Layer 5 of a small transformer language model trained on English Wikipedia (9 layers, counted from 0, width 128).
A neuron's activation on a vector x is GELU(weights . x + bias), where the dot is the dot product.

Input weights of the MLP neurons that the questions are about. A number n stands for (n - 500) times 0.0014.
n33 (bias -0.071): 413,477,444,400,658,577,520,324,655,528,634,285,702,616,333,452,504,512,527,428,360,358,545,265,268,577,643,461,381,466,675,467,645,619,650,275,569,724,273,314,537,566,688,527,595,471,738,568,201,458,718,422,468,582,288,733,560,579,508,802,325,413,592,347,547,606,246,529,569,564,413,369,525,469,420,246,350,492,386,746,475,500,724,484,250,583,484,367,711,535,448,556,220,481,437,472,508,735,442,627,530,653,281,554,524,369,525,336,468,606,474,578,590,445,587,516,599,543,641,432,309,656,421,442,673,382,447,308
n81 (bias -0.088): 412,479,571,533,486,530,584,619,452,529,530,668,256,480,358,349,473,296,627,430,556,631,552,511,422,433,493,460,533,243,746,544,436,626,411,451,436,556,462,723,832,405,511,554,489,603,570,291,474,752,597,728,400,446,416,681,710,615,376,388,356,396,245,365,260,475,671,641,440,433,577,356,534,428,381,445,364,563,559,559,641,460,667,525,418,471,522,493,518,693,367,601,263,361,474,776,242,409,578,589,639,396,543,329,544,461,553,538,583,374,520,688,336,507,420,378,441,639,528,555,568,872,508,492,317,485,523,348
n86 (bias -0.133): 415,371,639,233,486,374,400,522,537,687,515,468,492,500,249,493,457,380,651,385,305,663,609,425,680,292,522,485,515,698,573,369,374,744,655,646,488,399,599,575,645,342,518,377,400,577,396,312,580,587,504,801,587,452,533,787,412,500,727,489,347,625,723,530,201,496,575,415,374,440,571,393,627,456,590,386,431,526,591,638,427,733,452,448,617,463,452,448,614,792,569,421,275,409,541,285,373,718,633,402,431,469,536,524,671,627,535,592,759,404,372,467,437,467,642,658,623,441,686,504,462,604,359,442,442,474,485,368
n138 (bias -0.100): 527,701,381,389,394,420,648,556,496,504,223,556,567,429,226,526,657,347,638,523,363,417,351,368,403,552,369,340,430,495,672,439,500,378,301,477,353,526,487,136,592,436,233,470,509,509,688,665,397,569,238,513,544,617,721,584,434,737,914,660,408,835,877,611,594,539,468,423,584,787,539,375,622,388,500,703,585,513,481,566,405,821,513,435,669,382,522,513,569,418,706,509,473,449,248,682,125,461,407,432,353,428,644,699,483,514,636,238,482,358,241,806,370,574,385,615,277,652,496,526,729,563,624,367,441,439,369,535
n142 (bias -0.117): 549,488,444,798,650,491,458,100,526,624,732,455,452,374,719,543,446,542,661,523,608,364,427,393,453,560,500,538,543,568,731,599,430,670,475,474,431,586,697,436,527,633,309,554,590,500,116,215,618,324,538,424,561,559,585,664,721,567,738,413,594,240,576,735,157,597,488,628,545,405,217,600,513,563,690,615,338,939,600,718,500,343,462,673,565,411,645,179,412,593,537,474,522,338,390,643,504,547,533,326,551,426,529,378,658,249,602,474,225,431,468,466,453,534,469,591,650,496,332,466,513,434,397,759,593,602,236,251
n152 (bias -0.099): 276,504,535,808,308,526,679,373,375,461,482,628,386,369,720,431,695,446,492,309,478,453,537,620,612,219,774,648,805,973,871,516,512,477,271,491,551,461,421,290,473,540,837,563,594,580,616,537,452,523,677,614,509,475,330,633,347,531,802,792,504,491,685,421,546,475,716,385,446,613,487,687,447,593,600,599,346,286,518,582,327,581,492,453,452,568,513,496,635,530,378,539,415,517,453,443,442,466,454,575,440,500,633,618,354,450,580,633,137,291,565,538,666,342,488,379,238,521,710,375,540,385,211,321,295,372,305,606
n162 (bias -0.062): 592,415,562,453,690,751,607,553,627,508,527,471,453,421,45,450,362,631,511,545,508,264,609,573,315,364,600,561,346,472,368,383,430,784,455,607,400,442,496,692,568,373,630,493,412,524,473,475,715,776,760,568,698,447,333,615,554,400,440,410,354,444,383,723,467,610,339,575,422,601,362,533,599,466,604,575,378,535,398,508,274,557,735,671,422,637,466,439,402,698,299,407,380,425,736,554,587,542,522,325,450,623,552,504,665,475,587,567,265,559,752,397,599,317,643,577,469,382,603,423,335,393,258,464,273,629,385,572
n179 (bias -0.064): 523,655,447,413,402,649,645,784,575,406,400,428,580,500,603,602,278,584,567,277,662,448,528,541,375,343,418,644,673,309,581,305,739,504,511,457,520,262,523,480,461,582,453,463,313,461,567,367,565,516,625,445,428,411,478,444,435,742,445,690,526,437,594,340,440,559,342,333,381,439,579,400,639,500,485,288,465,732,512,598,554,515,418,452,618,418,519,233,578,571,594,268,516,358,589,428,519,711,558,442,334,507,663,615,511,424,632,481,657,375,472,806,266,545,718,549,339,545,590,425,435,484,173,445,531,195,539,581
n196 (bias -0.047): 378,654,607,496,429,578,764,453,661,515,470,539,723,417,213,577,192,337,489,597,456,652,562,562,684,285,715,633,478,701,421,341,644,669,298,583,500,279,739,551,133,281,511,504,420,394,580,335,392,407,450,529,578,475,431,434,681,568,435,330,467,649,492,582,586,511,397,372,511,566,558,411,492,522,691,514,421,441,403,631,564,591,619,572,630,442,533,532,482,525,520,441,470,543,525,681,108,471,398,316,381,507,677,481,493,375,500,357,612,503,425,552,363,540,696,474,511,475,689,639,324,406,515,542,542,561,485,637
n219 (bias -0.111): 512,533,597,368,552,394,592,193,581,566,645,459,465,467,491,473,354,575,614,741,752,676,478,673,527,624,331,648,623,537,696,646,545,256,619,290,737,461,217,373,613,317,481,391,343,532,669,525,461,492,741,451,438,625,740,315,562,564,496,672,500,319,448,367,484,751,584,576,381,283,427,663,460,591,535,525,339,570,590,542,234,595,409,348,461,431,420,587,617,633,550,461,416,395,680,547,369,751,481,567,479,468,422,362,485,455,627,326,653,269,541,510,477,546,241,283,704,534,695,392,516,329,557,492,484,538,492,420
n263 (bias -0.061): 373,320,535,562,626,566,473,598,508,542,406,468,317,354,400,435,448,708,610,459,377,671,522,569,442,570,775,485,803,301,511,475,703,516,559,429,876,488,371,366,227,377,593,727,477,488,622,397,683,500,429,572,682,655,455,386,512,484,500,283,312,716,456,636,308,356,462,563,644,388,366,435,476,624,384,436,422,550,524,523,555,769,474,458,504,394,580,474,511,417,663,500,484,463,720,504,295,515,548,463,550,483,304,528,775,439,429,618,484,701,319,572,334,367,417,623,561,561,412,458,504,528,452,500,231,633,71,379
n267 (bias -0.139): 374,516,458,475,463,449,367,566,521,366,402,224,538,291,490,378,553,415,471,402,407,355,496,357,850,383,742,649,395,678,714,465,718,109,334,785,654,314,816,424,465,439,200,398,421,335,671,518,649,168,508,261,415,422,425,527,644,561,575,602,546,478,540,474,500,541,469,617,778,301,521,833,453,574,542,519,590,632,527,722,452,649,368,409,411,446,500,661,508,504,463,717,552,703,654,525,340,488,601,419,550,408,423,438,567,567,608,578,551,308,595,500,558,712,599,416,625,255,319,777,551,318,680,303,370,558,629,376
n327 (bias -0.047): 396,258,528,848,294,271,544,610,428,456,426,445,377,626,600,657,293,590,567,530,548,595,519,432,613,483,576,603,600,551,413,634,763,435,500,335,400,714,54,406,416,703,535,406,388,458,496,573,386,597,512,385,569,650,532,650,638,408,609,435,311,609,164,598,620,631,577,363,685,363,392,598,776,500,662,496,418,435,240,448,136,413,484,488,504,627,604,464,465,615,395,423,471,360,504,459,645,421,384,749,760,562,527,297,380,521,409,851,406,665,504,471,520,544,493,359,516,655,627,412,500,405,378,588,400,385,521,326
n361 (bias -0.066): 500,304,672,592,515,600,564,563,583,527,670,275,307,430,711,682,528,551,425,668,462,541,611,610,492,520,557,612,530,308,470,398,536,309,624,644,770,515,423,415,670,809,449,636,293,696,730,468,735,280,563,507,454,422,455,706,370,488,476,535,428,583,536,277,500,537,642,496,544,309,587,432,356,347,530,482,577,638,717,731,477,496,481,493,496,331,470,541,608,882,450,366,653,566,616,557,371,392,595,350,475,739,431,520,432,435,504,519,400,511,439,402,365,459,517,405,553,489,384,189,310,375,389,259,551,556,282,414
n369 (bias -0.112): 629,503,217,548,507,504,493,375,424,343,522,400,585,243,483,405,623,811,446,616,398,478,541,358,551,512,500,400,507,550,493,328,563,578,426,567,547,529,478,628,500,617,560,638,304,326,750,664,493,803,532,482,386,597,367,442,453,508,676,577,482,504,538,537,310,443,467,556,423,705,693,273,451,468,690,712,359,415,322,373,462,529,719,478,437,500,681,439,564,244,552,478,557,620,551,622,350,346,683,345,425,254,651,584,591,609,586,552,541,344,563,321,396,381,579,632,485,558,486,609,299,305,477,473,406,658,444,654
n385 (bias -0.167): 411,582,433,409,576,592,573,504,441,445,157,603,416,492,318,633,393,564,373,876,590,612,496,535,641,391,835,527,227,595,577,341,553,446,504,806,572,433,385,645,512,355,402,477,617,476,484,525,417,348,573,681,492,400,415,721,450,541,434,377,383,382,283,310,421,384,464,492,462,638,527,260,564,581,720,735,664,421,662,508,415,647,515,369,559,585,399,488,669,697,86,322,553,466,403,702,476,500,617,534,601,429,504,447,442,508,440,733,452,496,693,587,273,496,493,543,313,376,347,430,428,589,672,406,443,709,681,688
n451 (bias -0.147): 634,361,435,358,477,640,360,540,476,662,516,474,369,417,674,205,135,574,711,603,435,220,519,460,532,470,713,476,758,726,437,560,574,556,590,454,335,260,776,367,420,396,664,539,677,433,179,561,541,338,678,675,406,734,524,483,496,752,576,377,520,825,454,414,569,572,430,629,772,541,540,321,508,536,666,437,302,463,457,754,479,560,604,440,672,420,360,444,437,712,610,333,567,567,576,512,209,313,574,402,300,507,457,594,456,474,392,392,471,327,266,460,456,420,357,520,448,544,643,678,467,529,568,571,654,432,517,349
n463 (bias -0.095): 553,353,540,512,435,608,714,581,543,551,685,600,749,709,419,571,579,496,558,329,540,356,611,543,524,391,496,415,378,392,481,573,602,454,428,204,462,627,512,525,673,700,283,244,245,333,731,331,532,151,512,539,496,457,410,546,496,209,669,484,319,508,529,596,622,725,561,378,678,567,646,258,658,442,627,489,552,472,483,579,610,481,453,578,652,531,711,450,527,317,487,337,467,584,504,512,508,597,420,489,585,435,405,608,378,320,183,488,648,357,437,539,500,176,750,163,516,652,297,547,468,687,426,615,443,547,435,380
n484 (bias -0.180): 432,467,387,780,672,704,557,364,642,708,296,377,531,734,461,299,727,339,625,463,384,210,558,300,512,446,400,534,569,443,364,450,671,475,597,647,533,570,319,766,339,743,396,478,531,328,757,475,559,378,410,382,399,576,489,566,678,612,229,441,612,363,605,422,438,511,539,389,341,484,461,671,393,496,430,454,264,461,623,704,719,706,622,557,465,515,684,614,561,454,639,270,440,313,477,496,627,637,552,407,438,489,243,492,550,541,436,437,582,544,272,579,424,450,388,547,458,611,589,458,618,504,613,532,205,511,274,432

Each question shows a token from some text and the vector x that enters the MLP there. A number n stands for (n - 500) times 0.0075.

" ": 596,569,534,434,492,570,541,684,430,601,388,519,648,461,466,556,544,474,358,502,388,467,472,481,404,602,441,594,517,451,591,685,535,328,532,491,623,584,475,527,590,366,479,435,961,886,483,521,352,510,531,547,535,561,569,322,407,510,309,371,509,595,473,512,349,374,784,480,441,370,419,436,335,579,621,458,383,572,407,426,382,427,676,567,440,385,407,423,721,269,620,541,589,462,569,513,724,565,218,382,481,606,411,523,591,559,563,569,589,488,342,202,501,513,629,430,377,458,530,630,413,404,518,364,452,400,452,478
Which of these neurons fires most? n263

" 30": 623,532,499,373,584,630,440,644,400,580,373,483,734,495,474,581,500,401,415,388,346,491,530,499,631,580,324,488,448,414,592,503,319,459,552,446,557,584,687,408,643,403,606,309,849,567,425,468,330,536,410,617,396,644,538,320,511,518,333,348,523,614,488,589,417,331,568,406,368,584,385,480,228,395,508,431,404,555,416,478,496,499,774,522,467,485,520,497,814,438,541,534,601,557,581,502,766,421,121,421,507,656,591,434,597,515,524,660,611,673,405,502,582,505,596,435,518,528,634,574,505,352,204,464,451,348,467,361
The three highest activations, in order: n33, n86, n162

"ri": 525,599,588,403,477,458,523,549,314,433,292,683,804,474,466,509,586,479,462,502,517,391,531,523,564,566,455,428,389,241,726,655,351,412,570,409,672,469,648,408,495,498,574,292,624,732,454,528,455,403,445,667,457,537,642,346,480,582,336,347,466,707,450,469,583,378,887,471,526,619,445,453,294,487,521,386,549,430,434,423,376,500,524,686,517,533,460,404,575,319,597,456,666,524,378,635,576,547,271,404,422,619,651,524,564,492,460,554,520,773,332,409,697,485,614,488,517,486,321,557,626,347,425,294,595,210,456,387
The two highest activations, in order: n138, n463

"g": 551,449,409,299,504,399,491,519,396,562,413,794,663,567,507,518,477,593,250,521,555,537,322,681,396,591,419,641,483,330,528,692,402,285,543,413,594,638,498,481,580,485,518,224,800,594,503,571,444,476,493,659,459,521,581,400,424,506,408,481,482,445,399,406,474,188,656,506,295,417,474,483,390,553,554,343,434,393,466,475,479,469,657,721,535,511,391,390,864,378,590,497,737,452,486,628,547,591,221,416,266,514,474,481,723,592,393,712,505,640,405,325,654,397,757,466,582,544,517,543,575,410,375,377,470,379,579,582
Which of these neurons fires most? n219

"y": 686,390,508,340,602,534,641,578,310,576,556,699,710,446,381,541,379,544,322,590,578,459,534,501,421,634,356,508,500,421,620,548,404,560,536,409,598,521,519,488,584,414,541,426,532,464,478,373,471,470,433,444,484,510,484,356,391,516,263,375,605,520,421,428,436,296,491,518,421,439,432,452,280,453,615,461,545,519,404,338,472,388,720,623,633,553,473,464,845,418,569,631,640,448,590,792,679,476,197,310,433,605,511,518,485,551,411,724,540,734,382,282,517,723,737,626,535,255,478,689,549,357,361,446,477,275,503,522
The most active neuron and its activation: n162, at about 1.6

" K": 561,443,382,412,760,526,449,547,422,495,290,694,569,471,579,701,511,357,489,463,499,614,403,483,391,657,345,523,522,335,515,532,372,430,614,635,686,696,388,552,595,482,474,348,812,605,541,470,384,334,424,499,607,504,429,382,445,597,284,397,561,553,352,400,508,308,639,493,310,458,630,533,337,498,531,429,387,512,515,378,551,404,689,633,667,441,344,424,662,235,679,535,706,568,504,535,603,408,266,291,459,431,480,567,678,499,354,774,580,465,433,430,645,537,625,589,520,409,554,675,487,411,413,387,599,208,438,486
Which of these neurons fires most? n484

"ing": 562,476,358,398,399,599,495,615,473,608,451,572,898,426,500,582,487,472,432,417,450,510,469,525,475,569,168,392,409,420,631,593,488,485,362,599,502,582,561,417,552,425,470,400,613,607,534,552,577,475,402,505,461,560,583,281,458,447,361,431,486,489,334,513,449,144,688,447,418,470,419,567,349,480,535,398,616,538,372,542,485,254,831,529,537,587,489,520,699,373,609,503,667,517,586,737,533,551,265,493,362,578,591,408,654,575,556,661,436,556,238,399,395,650,589,499,511,372,602,674,729,405,433,396,555,333,405,557
Which of these neurons fires most? n138

" the": 544,486,611,492,453,501,611,623,435,603,390,490,632,314,453,573,491,453,373,640,437,561,385,510,439,516,356,456,418,459,549,617,400,479,563,627,604,519,591,416,901,451,424,288,625,572,336,486,488,463,483,482,586,522,525,355,352,628,299,390,579,555,419,625,482,115,633,490,513,498,404,571,442,347,562,339,377,609,367,545,483,477,827,736,584,423,471,439,573,365,579,401,582,436,583,516,644,563,89,522,441,552,587,503,575,467,449,647,525,560,383,371,627,532,547,532,469,561,455,624,591,339,501,455,547,344,457,435
The two highest activations, in order: n142, n162

" join": 628,430,594,485,568,466,463,587,460,647,559,539,531,363,525,568,624,425,504,364,279,654,669,562,450,548,316,444,306,492,530,694,456,441,654,500,575,661,628,560,584,535,641,207,561,622,374,563,541,575,414,447,381,629,559,350,383,502,413,317,343,554,361,570,422,369,747,624,410,321,466,561,351,597,534,381,349,522,468,524,523,457,644,611,500,525,226,428,833,398,653,430,473,473,446,576,748,391,211,451,259,473,602,490,621,523,537,591,454,520,410,497,385,790,594,373,506,558,595,582,402,401,437,497,460,229,543,511
Which of these neurons fires most? n86

"est": 568,438,321,475,504,558,726,577,379,535,512,813,679,369,435,548,516,458,445,516,549,318,475,596,562,502,275,576,481,318,624,667,412,418,614,578,533,593,379,409,556,401,531,496,637,538,605,528,460,539,456,618,433,482,515,361,387,464,507,434,539,498,496,509,328,269,692,478,384,354,370,521,254,537,695,384,469,493,331,560,423,401,767,608,459,512,333,421,673,272,656,677,675,554,484,688,659,538,64,439,429,568,456,527,627,596,501,593,635,594,357,568,631,549,546,583,404,494,328,596,444,369,301,306,551,507,533,533
The two highest activations, in order: n369, n138

" re": 586,478,450,320,488,631,528,600,409,529,378,555,450,428,467,599,671,418,386,506,443,438,607,360,489,416,214,335,512,334,464,604,702,542,568,412,593,484,494,546,613,535,672,366,740,750,521,494,493,552,472,418,472,527,630,185,382,610,349,312,563,618,493,431,362,383,741,605,437,598,485,415,352,420,625,387,347,599,410,488,378,518,583,524,456,505,497,361,685,261,649,522,718,696,390,656,595,444,197,540,550,774,453,516,533,520,610,570,534,524,361,426,592,549,771,440,563,282,436,636,472,469,474,452,525,372,476,478
Which of these neurons fires most? n369

"tion": 640,427,475,421,518,651,651,663,365,580,498,775,814,489,396,659,378,516,386,483,414,549,485,507,333,646,330,503,476,469,567,525,614,489,436,492,489,463,716,426,634,442,550,446,591,559,263,381,462,469,400,534,433,566,489,461,496,467,399,368,514,492,320,440,368,167,686,405,404,556,365,526,319,578,585,400,423,458,476,508,509,338,588,554,568,560,451,496,842,310,681,654,585,627,591,630,652,430,198,489,391,534,539,345,515,464,403,689,583,519,281,387,478,633,649,652,387,304,481,636,660,351,424,511,565,410,500,522
The most active neuron and its activation: n196, at about 1.6

"ta": 664,450,448,373,526,511,517,536,523,513,715,782,642,445,300,565,365,398,323,537,399,534,496,576,534,480,413,515,245,428,516,610,410,481,420,498,670,614,502,444,507,553,463,289,773,596,354,382,367,435,508,517,463,564,581,235,487,465,493,389,536,574,472,467,335,217,803,428,510,446,419,455,376,516,478,368,512,324,446,414,461,382,584,494,627,586,480,438,693,354,556,647,818,560,288,637,725,557,236,445,475,531,575,674,738,558,501,611,631,566,397,277,600,574,539,469,457,487,505,796,645,332,310,367,532,464,538,468
Which of these neurons fires most? n463

" under": 537,583,398,414,504,560,441,620,475,430,536,605,578,476,510,592,568,458,559,690,436,453,537,454,400,466,413,308,464,357,443,644,391,343,769,507,652,529,487,502,756,467,591,215,761,558,555,607,398,449,476,432,415,550,626,273,405,516,455,343,536,417,492,520,282,299,656,516,480,427,461,552,388,496,591,534,379,484,360,513,426,570,822,624,529,456,357,438,721,425,573,551,636,468,537,397,638,500,205,486,465,537,537,452,519,552,561,695,352,620,277,374,523,693,668,391,412,458,623,596,512,428,508,461,488,246,473,535
Which of these neurons fires most? n484

"ch": 652,375,441,381,624,473,351,471,347,449,348,701,552,541,562,525,503,467,518,566,571,590,596,552,269,659,477,630,422,423,653,579,423,287,585,635,600,659,571,343,469,585,598,369,819,557,421,562,471,430,541,624,428,317,442,321,496,491,222,459,550,489,475,382,529,329,593,449,368,465,481,435,395,320,531,251,561,436,380,501,508,458,642,632,561,586,393,459,745,375,627,583,669,501,599,682,755,474,123,376,352,602,515,369,741,442,444,682,605,635,400,337,673,575,480,439,569,484,655,529,510,444,404,305,523,355,456,633
The most active neuron and its activation: n33, at about 0.41

" as": 762,622,479,517,375,501,471,576,568,466,538,522,648,464,466,525,597,407,272,608,273,660,455,532,499,657,315,308,380,415,539,807,530,496,534,664,568,524,536,246,688,342,444,293,637,562,385,652,373,428,603,440,547,464,606,304,367,494,360,364,424,599,372,553,368,282,697,684,501,422,422,590,357,649,606,556,401,654,431,355,420,501,685,604,460,410,415,309,743,388,587,621,495,525,596,460,704,563,237,398,557,576,497,605,557,463,581,523,523,549,389,416,646,638,534,449,456,391,495,601,531,392,468,281,461,412,589,412
The two highest activations, in order: n219, n267

"v": 502,517,543,460,571,455,377,506,321,689,537,675,595,512,485,551,431,575,361,400,504,555,341,649,397,612,314,701,340,404,461,572,442,430,811,456,588,570,496,504,586,683,552,419,570,588,464,503,480,449,342,569,496,464,469,250,483,433,447,282,407,604,400,312,530,306,633,340,352,496,408,614,242,533,499,423,473,572,516,468,508,367,657,647,460,380,392,407,863,537,706,416,802,506,480,491,657,298,251,354,498,472,475,604,716,653,350,618,419,669,395,425,647,496,495,505,593,569,630,584,629,359,442,370,591,407,441,589
Which of these neurons fires most? n361

"\n": 443,594,569,411,481,524,491,555,430,638,451,654,466,476,387,609,536,483,536,516,605,507,361,515,454,588,351,314,439,554,528,454,487,414,592,486,662,647,713,452,728,296,576,273,813,513,480,476,313,530,486,417,448,486,492,258,517,541,263,460,505,497,363,486,329,360,835,487,408,266,432,414,390,483,467,605,529,581,482,568,437,441,790,509,479,519,446,578,541,513,608,497,712,565,553,500,626,563,152,303,408,645,421,449,482,558,504,720,456,418,373,341,635,705,625,428,489,423,543,514,491,510,567,558,580,383,381,524
Which of these neurons fires most? n219

" c": 564,505,428,515,515,587,499,425,318,468,351,683,457,461,557,531,511,304,405,422,562,632,421,483,506,552,366,490,460,331,506,617,561,441,447,466,548,523,613,520,600,481,573,244,821,660,488,463,487,499,336,623,617,594,491,227,432,558,340,579,681,580,398,375,426,400,824,508,323,387,416,545,374,510,455,458,464,559,431,508,497,483,710,643,477,441,287,469,832,222,614,462,731,529,427,646,730,461,208,549,474,730,430,545,596,537,482,665,547,498,363,488,444,348,682,418,425,602,532,551,493,380,437,567,588,303,515,459
Which of these neurons fires most? n484

"r": 574,416,559,394,479,471,567,477,432,623,519,802,738,547,484,610,359,554,436,620,458,481,369,627,464,580,322,559,457,362,583,553,374,460,762,602,531,564,364,533,586,434,494,421,781,596,378,374,519,502,559,433,553,466,532,359,505,528,285,315,492,562,530,347,539,228,630,300,397,409,615,406,276,596,484,365,536,436,473,366,497,410,546,763,453,503,204,521,726,371,635,418,593,633,638,607,588,415,298,355,510,580,545,439,730,615,347,644,450,718,310,436,585,440,774,513,486,374,429,582,639,384,379,368,491,399,514,584
Which of these neurons fires most? n361

"av": 486,454,580,438,554,571,401,563,332,564,608,757,630,358,579,567,452,607,324,492,449,457,347,604,378,590,306,582,222,371,439,710,427,348,725,625,613,627,593,431,592,537,409,442,618,646,232,379,502,506,259,526,684,616,686,326,480,518,323,527,604,604,355,437,563,377,803,487,317,456,507,550,300,466,495,253,433,371,622,441,422,474,499,689,545,449,366,459,747,459,668,416,641,531,535,460,642,433,204,337,325,523,611,517,645,541,312,676,438,661,402,443,531,536,617,555,559,423,427,573,467,430,390,488,598,408,588,373
Which of these neurons fires most? n361

" Education": 699,481,384,340,460,668,619,603,347,448,638,580,717,441,336,521,459,403,536,560,543,581,489,496,425,590,303,508,447,499,587,492,522,368,545,552,502,540,517,437,640,521,543,408,515,627,356,566,515,386,525,642,284,562,543,395,445,562,464,302,628,500,389,494,409,259,722,565,332,461,475,543,297,463,552,470,386,544,507,448,423,367,761,634,494,554,427,310,737,336,646,520,525,674,474,532,609,454,192,434,329,576,653,383,589,596,321,733,656,607,427,315,446,567,826,566,416,404,375,596,555,385,321,505,567,294,470,603
The two highest activations, in order: n369, n179

"bit": 595,382,536,415,547,480,551,413,323,490,566,686,670,375,404,600,478,505,323,560,402,449,570,478,578,509,251,587,370,423,553,678,456,418,479,697,584,602,612,391,623,521,647,436,502,631,425,531,536,599,383,561,370,503,515,450,558,474,409,332,571,525,260,422,373,242,681,531,446,457,319,438,336,408,651,361,522,437,503,514,586,211,794,587,576,488,366,490,734,218,638,694,620,615,387,605,552,569,223,512,423,674,469,601,646,531,507,715,434,630,318,560,629,461,534,456,405,341,513,650,558,384,302,376,511,526,479,491
Which of these neurons fires most? n369

" of": 654,516,405,432,455,515,463,527,463,617,431,544,737,535,406,601,564,352,602,641,438,410,386,570,284,544,417,345,477,337,643,635,443,329,670,582,473,459,538,503,700,511,507,474,645,549,600,518,418,423,379,487,535,511,629,366,270,589,399,302,580,551,483,547,407,136,686,452,505,389,418,505,380,508,597,445,587,553,417,382,497,351,846,567,457,372,419,367,721,452,568,514,644,601,566,539,724,560,149,393,453,647,606,533,703,442,426,590,493,567,511,396,515,662,622,346,432,486,518,589,591,312,431,405,486,327,422,530
The most active neuron and its activation: n138, at about 0.78

"N": 488,352,610,491,524,504,435,630,417,618,461,667,505,564,586,708,444,366,560,459,614,513,418,499,443,649,260,486,424,445,606,504,317,487,534,497,650,621,477,505,664,485,456,418,840,482,469,534,379,381,317,463,521,457,377,327,481,584,342,279,530,574,293,459,491,452,800,520,439,435,441,649,509,489,613,415,429,531,475,341,370,431,774,600,380,568,240,421,700,383,682,552,824,456,621,566,578,434,312,390,407,550,344,548,479,533,387,579,567,708,482,543,628,601,564,359,435,474,421,712,616,413,428,236,579,394,408,486
Which of these neurons fires most? n327

"log": 600,455,471,428,527,598,566,519,363,553,587,695,552,406,375,541,262,476,317,601,383,485,386,524,602,551,302,604,335,308,608,644,468,354,665,639,526,504,549,409,585,470,655,454,674,577,161,630,447,415,433,501,528,591,545,407,539,521,359,384,396,467,247,469,395,289,738,340,468,364,471,405,264,577,646,410,441,438,539,413,503,361,700,578,655,398,358,339,834,351,498,724,713,568,466,660,524,527,422,481,449,669,530,527,750,521,578,699,567,512,337,443,635,501,666,536,530,470,347,583,584,368,400,480,529,323,527,585
The most active neuron and its activation: n385, at about 1.2

"man": 414,340,546,355,583,384,527,637,509,573,485,585,761,440,388,616,423,473,451,687,524,340,537,548,461,581,331,561,222,353,740,573,348,302,639,508,524,567,592,535,637,462,489,289,804,615,457,493,533,525,457,639,419,547,461,336,451,471,395,368,454,399,425,461,402,386,737,506,475,445,502,467,341,469,697,403,505,359,479,410,471,371,685,551,494,521,362,446,940,279,507,593,560,409,443,691,657,513,292,574,316,555,499,420,566,466,476,587,459,667,420,513,629,646,622,487,426,339,480,496,556,434,485,352,622,342,692,590
Which of these neurons fires most? n385

"gg": 512,566,598,463,476,504,268,430,202,620,472,566,665,272,554,507,656,322,385,598,627,370,507,515,403,601,363,619,390,293,548,837,388,459,427,733,535,454,545,442,568,398,671,545,705,482,619,545,439,589,354,587,362,557,547,305,461,553,373,436,567,517,249,323,318,408,693,442,488,575,338,568,501,538,610,368,422,350,560,571,399,579,515,520,520,619,410,520,585,422,597,488,713,523,471,466,647,548,164,306,414,582,276,578,370,681,579,601,508,583,402,555,731,584,704,506,387,453,384,601,570,362,460,394,499,650,593,442
The two highest activations, in order: n267, n484

"ak": 568,496,443,287,582,616,491,575,444,654,459,766,665,338,555,647,385,328,367,420,327,436,499,555,274,531,370,557,460,472,466,568,338,342,539,590,685,566,437,482,529,540,569,373,555,550,515,605,354,473,327,590,392,654,547,282,486,468,398,372,493,558,349,485,448,276,660,578,364,406,644,452,389,492,714,341,445,491,411,472,486,541,621,712,544,514,440,453,675,328,560,714,704,469,274,702,734,491,283,302,455,547,489,492,730,574,500,794,523,667,509,313,563,619,627,391,584,375,491,657,469,391,320,397,514,329,580,438
Which of these neurons fires most? n369

" An": 618,412,435,387,513,611,504,634,375,477,493,752,539,272,467,664,476,562,504,544,418,541,454,502,552,745,298,497,435,286,568,600,399,415,769,445,667,460,526,414,720,447,413,395,654,667,437,585,347,323,503,404,536,474,430,254,410,477,295,465,543,575,457,530,483,181,638,694,481,546,660,538,377,417,610,315,566,579,392,430,540,434,602,641,518,322,327,328,688,441,573,395,552,479,599,505,691,404,286,385,451,442,486,438,633,576,520,731,557,701,517,596,601,566,491,580,376,486,529,548,659,299,453,323,601,312,382,512
The three highest activations, in order: n361, n179, n263

"ance": 645,471,490,393,516,637,588,632,461,565,571,690,686,333,543,662,375,452,308,453,518,550,505,619,456,593,308,412,359,466,643,639,448,289,570,433,543,511,550,431,586,563,500,450,584,602,391,420,640,330,333,592,380,593,650,307,383,519,367,352,457,547,315,541,343,188,626,407,500,508,394,528,259,462,502,415,464,456,409,448,574,332,769,623,583,462,360,384,768,548,658,682,514,637,564,601,558,537,266,405,423,542,528,403,643,560,466,560,655,587,329,253,537,579,778,732,495,321,493,556,602,356,388,415,540,379,525,581
The three highest activations, in order: n361, n196, n179

" population": 698,365,484,453,435,548,533,617,469,544,516,782,712,415,322,629,434,468,489,539,472,480,575,640,553,463,280,408,385,326,598,474,535,412,609,506,513,482,417,475,572,602,563,290,586,609,435,438,396,471,374,633,333,757,416,432,444,496,302,304,536,472,501,379,313,351,761,538,392,518,351,456,445,566,509,402,442,532,374,433,526,369,670,658,541,409,421,336,779,422,588,577,670,593,352,658,691,604,278,389,466,586,589,441,503,605,535,832,684,594,381,369,609,409,583,474,443,496,390,763,514,430,344,399,581,408,616,402
The most active neuron and its activation: n463, at about 1.5

" with": 581,539,439,442,522,477,535,366,407,492,514,577,730,515,514,582,532,496,436,669,336,547,564,547,446,485,313,276,431,383,470,698,455,296,542,590,643,607,565,461,848,428,585,330,715,525,531,419,441,449,405,553,526,516,483,382,402,543,337,415,479,522,435,470,401,241,631,583,422,462,467,473,473,431,680,408,512,474,399,380,380,373,745,585,486,387,455,463,846,411,518,607,611,517,459,504,561,506,242,440,393,498,465,551,608,569,622,649,371,649,285,416,529,581,621,437,552,464,710,664,530,395,309,478,468,280,569,589
The two highest activations, in order: n369, n33

"e": 540,406,391,421,429,625,524,546,430,432,440,712,624,562,672,547,489,372,318,469,400,399,542,539,553,602,346,442,499,417,465,717,505,314,427,516,658,456,466,484,544,544,367,381,737,795,537,544,372,431,443,428,484,421,478,240,429,630,297,431,676,635,517,464,415,234,722,527,433,460,333,445,415,467,568,417,492,424,453,638,303,376,571,624,658,408,401,523,741,307,471,660,733,662,588,617,604,485,281,480,480,615,498,632,469,557,484,617,697,728,486,384,777,613,441,513,555,340,562,431,419,304,394,298,478,277,593,518
The two highest activations, in order: n361, n267

" The": 687,462,531,489,580,680,560,599,333,542,385,635,649,317,385,545,442,419,511,633,436,536,324,458,462,615,327,511,487,425,496,563,358,457,508,521,583,623,648,410,754,462,456,368,639,547,323,436,480,499,536,456,542,418,426,362,390,556,277,405,550,487,449,646,448,151,635,552,425,551,500,534,375,299,629,284,450,462,417,486,509,475,805,685,651,354,522,491,728,394,687,428,524,536,586,569,618,420,205,449,304,529,424,523,570,556,497,771,388,646,499,387,584,544,563,532,415,447,534,646,528,324,493,532,585,313,429,496
The most active neuron and its activation: n162, at about 1.5